Layer 5 of a small transformer language model trained on English Wikipedia (11 layers, counted from 0, width 64). Numbers have three digits each and are written without spaces.
A neuron's activation on a vector x is GELU(weights . x), where the dot is the dot product.
The model reads these tokens: "che" "ating" " by" " view" "ing" " the" " examination" " question" "s" " in" " advance" "." " At" " the" " same" " time" "," " personal" " possession" "s" " are" " going" " missing" "." " Emil" "y" " lose" "s" " a" " " "bro" "och"

The vector x that enters this layer's MLP at each token. A number n stands for (n - 500) times 0.0036.
0 "che": 514662614580499508555819464466430458552556499474031385529423431334537375598550784428384659422390577593583421476678488547474570607309414381405519475571375677648477238461623590514450338434879398
1 "ating": 517702471801553430626661470583446422491465413474192477448477306294770440500503853446318563620293577588511543554761427546423826524180474333604583430567358431734637336433338578549205391587837333
2 " by": 534646504724509491485751652591448411497517404477254472569434392214670511485408891510361505526487566513549481604661485500350824424137556350566515433594282516708637262577252564442339407544856361
3 " view": 515685491806596470619707627520409365392415520551286393553426354368639480462461896381317529456302590535519471681589436537389735406174500329952523559510256497662642228522290619561360450630822368
4 "ing": 539681491800535491555624625624440404438525521444319506463482324263791518514577897419323472598306561567523470692650396589495730348164421415699510487516272459634556299476356572495320413571881222
5 " the": 506601591806447526395669585592515433441565652443280468518480355327648457505473814435364451542399583614431514721659469527331796436188554346547544476554277538695629236566219536507392320581889280
6 " examination": 538667495750590442568711563653380475331490497357324396480503433275618508561527844301294602508192544652572452588635460436337770442200585425869538454437240564756629309450339561594449344666818248
7 " question": 501685425728598386578723616582513482438570471557286421524459304321723524552460826430245570490214517699624458720581482435399713496160493426736436459540209530758598260618234583548433389668750177
8 "s": 530695503834530414618624593566496505445652485456287511476516206295615397501538808455281507446284493643518463648740429532462867395164467405701601503553246509706611289637472573452332444622792121
9 " in": 569565470730444480465751669566582410440612438461233468545501477327500549534408864495303484554363508617530489619686541595426782359125489369739561470597271473681498322573237539417329425645845247
10 " advance": 476604433797535581491669621565379306436402504462293394610464297295529581579495872468215604563313577554509555549732393605427711446133421305858551612609274444794731305537268578512496345617736253
11 ".": 540577528752573515505795534569406483385597447387266482494495370377561454568529808485368569582392532633499506755791463402479761254149470417421543558397209576753532324647295610279368376656797356
12 " At": 487754502742446589517646540506550417490608360389259605453439404426400466454379961436461444534373585622573661595626424637551843382220585246649520502584269358569479306563191526450423417745849300
13 " the": 426653581731365632435552585522416407488491626379220566611456370347500481452416834440356446687414649623443510810677436590476805317172631274583490519562351438627523359550311493567525285582883309
14 " same": 503758507571440674527574585507318365402488664348316460583459366387583571529433811401196509611451642610530408678667407470435713333151659262648565554603333396742734368488303513695513153607831271
15 " time": 554633442802559606580698491565348466423604461394304431605435362243510473532449828463352639606388517493653400668639343414392815432083551532743535541489249371785624346452281576529539340620765265
16 ",": 607624523828484502552704509617462490487621509416212503532433353445458430484445735364389531688412523653605493599748484442360868348186496458572454574448218523740575237654314577369372497617794224
17 " personal": 358698489719481500466666483526425436349497491368243552446362319446686482547451753415314424675390644599695479609697442594323735434251502411903626549583254499749612251600193554602377332695812258
18 " possession": 617711534850688502543619505580278438376503471473354455471443254246620467492473851401391499556270591532562465752650377385343655383230429440821573506551218625760577284461154537605448392769796319
19 "s": 612770522851575421594528611504324516435583477456281602393494216297676401501498809426418460574376522644580468675742386523464774321231484427622600491578194581676545282609321530512354417655794158
20 " are": 573614574809519413390689738677523383363644476494238573465413306335726384460353749529359486626330456511610460618739521471444744414238511419603522552579211524650578213688215581511356352614806334
21 " going": 557685564932536461339545661585480371424616496475247522459529240444518425522419780411269540555226420522546542632642532462425674459141364401896554587516280484698629324547268656666320314730779417
22 " missing": 606722490807605563413703542527482357483550447407248495499495277356596486574454831464298480676259455561551525660652457574423639338061401463879439507586268570717674365624317568615315298643752351
23 ".": 584587572734578540433738555586388497393590483404228481418522369384600485552540779493406541640455528582513496674762429402474764283133477406552574519405172645690576281638303551334343436695787396
24 " Emil": 409771550796581477512619437538304429337600336388228536478397333430632375467400821456464486513299723645629726632531447481431718402218501443825438571476252507712678255627245525595396416645811382
25 "y": 473652510768594468637560666494347565414467356427200551437416401395686384423481770486433474570344710697520538786688546416331799353131517485659493508510295565577678278507264520580300349644833347
26 " lose": 483709389762608455468661615550353408493475555451277561409389342305601505439367878490357586678305586567604525573609431486444851531146446431712508523629200532674579286581245554585296260803743426
27 "s": 648651457881559393613532630543303424461612555415226560421484245354545398478433828430337467499493552507571530690770380539487806306146442407681598550575243563672656332619408558548361398666771262
28 " a": 541494634855462497358582614537395401459539627346260538551513229398620458465413748499341445635469465588557557760762471518431649375129512411598591519633281498721568338503293500521365345660858291
29 " ": 513754629710486445383671544591476385233467568398222405596642487310495406419435873476405474568458558611532371580735454538358621440106552423589660665649348521760647252443171456506477383774766376
30 "bro": 632693664915456449421600536586248383282419470346265376495556426419666424492562778527327548521268437613648605520773543469444508498118469457583465518597338382758596261493107533788484416678774370
31 "och": 597735588840568398517613428535346464369559444546190369453617359266668377446553747429390592517106506630589512628764625419307833481058529512673458519505310386690837345571226531679395447712669426

Each question shows the input weights of one neuron of the MLP. A number n stands for (n - 500) times 0.0077.

n34: 491434391502514530548426587480512513468472458485516405539464533455377510578546512424584555511497503546382483466406514483581512428413520518480575571236355564587469453489586517513484524494360486
Its three highest activations, in order, are on tokens 11 ".", 23 ".", 6 " examination"

n239: 415466386368423547451473542503465508519512572541449492559562603550574596543471523522401624408496539434548475485562675473600479494504484371559551578575525497572456571533465474414580512474378468
On which token does it fire most? 10 " advance"

n3: 467583424542439501537482530459488557522512543533454530441497577455449439541536414508510439572428453438474445476530417435445418567591392557391411464484450480561434598649505509406422534520552365
On which two tokens does it fire most, strongest first? 16 ",", 19 "s"

n132: 396485409498489432436567431529445419609487576442566549479619547470406552563543532460635561586514553423456691407420467401487479467690480603556475356625513515408479477623440646513372452523502469
On which token does it fire most? 26 " lose"

n110: 362420510477608557501512459446459498470531469561531480488457462517531508528500470393488437600534529534437509509507450552459555529478439577518400496471448522481498545465504424528378438474491532
On which token does it fire most? 25 "y"

n155: 410554539448519458566448391524522505564449423483548503435449571477500531524447409582526504605535504613552509413409447503627452629489563383513480511521410502436535428506547442507575496529569441
On which token does it fire most? 12 " At"

n251: 538527475477493605483471572540512452453499483438516436543545466511538449523639450387500471592573532411537547538476469436412473511471394408508544463527468646517517563527518411533524502495469486
On which token does it fire most? 18 " possession"

n193: 485536455533538464443456558441511503479448458598462460483512539605559473474413532450507502460481468450460491455355438489514546556511454481613531577530349615438407526467622613473522485459458494
Its three highest activations, in order, are on tokens 3 " view", 21 " going", 26 " lose"

n81: 535494418492401443543542405532528601563494448512438552538596387645523512434619499450600563472494406479507466532460507522576474501502470482512532528644508496499463526546480645532466520490500510
On which token does it fire most, and how strongly? 8 "s", at about 0.11

n178: 553393390470505526456518301423554466403573517639514625471590518635552511648525429518450381588528550470564463501460682613494419508324443423561505436548506522472438560541526625438432498472590596
On which token does it fire most, and how strongly? 22 " missing", at about 0.94

n68: 398442505533514464555414446435439495444479489512540311525439501620454546492511462446499528626475510478620415515578589467427393564556493431511571489548433508525504546571546446547436428517499503
On which token does it fire most, and how strongly? 17 " personal", at about 1.2

n125: 507527443554441397478375520511575478484473573465554590576509484568391458537489517477550397508540416496398539535511409565555479553579522554341516503511466583527433350600492580493497563521527357
On which token does it fire most? 19 "s"

n13: 543430578524585470445513509480525508473541653430545491419386427449310521456504513475538508617562484448543330543512480457563472487520428469482479537546464427443457547543481515535409511496502431
On which token does it fire most, and how strongly? 28 " a", at about 1.6

n200: 410456456552570563473517452545421546568555502603697520460439482419386365670602475435485606465602561503644449570530479481544477406494464669370464463347381616451579452626470523512442562517440579
On which token does it fire most, and how strongly? 11 ".", at about 2.1

n173: 538513498478469497510519514625590548481518495464464443380458458661509517558457474471425490505494507572480495487496564608527433435472531490508458476539511441462361583640536473527415443468468448
Its three highest activations, in order, are on tokens 9 " in", 22 " missing", 12 " At"

n139: 443509501504425489525471481477600482455462425500461486493505436474555573490599542524545576553520442514456512465443436517515417532582507448517550563467369459485507460536570511565609494523477511
On which token does it fire most? 10 " advance"

n196: 507485508503536464585481503494581559548522453497489434446556481443557534481529467505511478550526505551486530532549527478427459664546482460473489554530393531533462573558531387554521505510490408
On which token does it fire most, and how strongly? 7 " question", at about 1.2

n90: 448506522537501498439485515460531531455498488438411403563547501569464514418424526480448540456512498460424514452591563558407536513553431413503544483461502562493610577498536499581439516553330584
On which token does it fire most, and how strongly? 31 "och", at about 1.2

n210: 555493585388504524427455466614552557562465451474541365553478431365497540521516428462503478565522351487571364525521453512451500568463462565568562523402486610439513438425510404508578530520524563
On which token does it fire most? 18 " possession"

n248: 264505449485549459597533448585501378457533428586578524454538573622473501519633527476470471520572667511512405536485415429543489498461636471440520392452451545429420526654603574396425438438610570
On which token does it fire most? 11 "."

n104: 562642546432483541399541556400675598577550596436706594534510432611564571552621555629502438445573316566467568595461643416509465595501511455243504549506563526438537541369395434407504404463639489
On which token does it fire most, and how strongly? 5 " the", at about 0.2

n49: 449494551553528505537498472540642532491488475573493515455493504623477541481566484458534529461533541480484566528534491463506468594481562423515447521488461518505556424446553593502490486516437485
On which token does it fire most? 3 " view"

n230: 482440460433397545371430422435459400553533502608596471600396520523440414623441458505600478326404542496528523456474528443400442559394413490466343577324421426485459448552457383563473535560541576
On which token does it fire most? 24 " Emil"

n181: 560497463556601381615491475489523556647632506603567509545574593566470319602432361518404376409564568542465426512500540468563554447428508461465573391539527512504594428459563652462514556457411507
On which two tokens does it fire most, strongest first? 8 "s", 27 "s"

n131: 435447394426455481528464524527477503517534509452496526534490539539548545534475516429449472497463398591437551479500536470538502638554502513474434427508446560592493551423484516459642564495524395
On which token does it fire most? 7 " question"

n84: 466525536560445488454480544458551568499491561522581462383516507424564364597492523545472548474578578522486511534431462534510440481550537542577551452443452402454410394452530444436424444480523598
On which token does it fire most? 4 "ing"

n249: 373403324456509514475509553518469524555515474500700451583659427522464485595546413460382528511562577471337448499570542411580505456498605411450464544458493593568412327460537490479366596437533579
On which token does it fire most, and how strongly? 11 ".", at about 0.32

n156: 629523572425404505574490670531487551499571602407545566394512461515539456483541449521538521374561461504374485521562430520569495465479436453574567470526467558449514505440580537451394475488428536
Its three highest activations, in order, are on tokens 27 "s", 8 "s", 19 "s"

n86: 497428566591457500490446601491653577478560523647462500437463477578427467635482427516434530503611421621543519439497585508502396578458435483461409461449331585497484516566511497491487450571497498
On which two tokens does it fire most, strongest first? 21 " going", 20 " are"

n82: 417333470529286412413486505548574601623510587584543605569610564521434511568530624556425476496763435514459530519516573550488418406464484557511531282466455548563560542548576650559555418568566674
On which token does it fire most, and how strongly? 28 " a", at about 0.58

n44: 426488548493525542432495527479411509452447565456449433469522480613453487576535434558484436532603465503442467412490484528421481503494576561440474496526488503524537479438514555480479568496549429
On which two tokens does it fire most, strongest first? 29 " ", 28 " a"

n129: 592508495537445507437462526484544411465584404551517541507466474451437513463436465602460571429535162503600455464469477616549500372595533514412374473444426584525343500516484460490474468535571507
On which two tokens does it fire most, strongest first? 20 " are", 9 " in"

n74: 446580530419537509549442496403448511680575467437405487474472459432517406440458426497595545559542499495475574501527513532507528535585437605550328460383505640419463537473489514511435454536478487
Its three highest activations, in order, are on tokens 25 "y", 0 "che", 24 " Emil"

n232: 388549582365531532444461574525468616404444548586514583537520521455507500602566564475494398569517537512475541472544540355452490502581550354518527407548561590498449478439467346461502486503516674
On which token does it fire most? 29 " "

n169: 406475462517520486552393478530450491480504445508560430576489516462518513482524475473489576519542505562443509551494514552489495579480511481480529472550427458531474441561554516539403509520510538
On which token does it fire most? 1 "ating"

n50: 418539475565570470557520470529481466452474448578484460547458545514485509501460384488391447498571531430503528491519444440473542629588526406415537448545496491503503504480477496475486497500501558
On which token does it fire most? 1 "ating"

n216: 517505555517521546539424500427528498511437515466448483486509514450496432493416519486547587617509513500532505509527538554539517459520498489459463526482565485535477530507500473556383475512463659
On which token does it fire most? 26 " lose"

n18: 523469452499446417439517460503493490470496517439566444605583464499455535588477527522481396518548523566495545472553416523540499602472529463504561526470443487580494577568554517523404513536369515
Its three highest activations, in order, are on tokens 10 " advance", 29 " ", 28 " a"

n48: 507435431416625582503514364537453619489582540465531469476377492529399510497412465437538582612619476661499534485490491489559526517591518502497535599437445474501434526568480400456467606634571434
On which token does it fire most? 16 ","

n201: 452362513353394456520553611736446462388539622580395455558559364584393534507565590504519563514627494442498481498508511491392473435500637517562533496487532563436457558322593433579471448580436512
On which two tokens does it fire most, strongest first? 29 " ", 14 " same"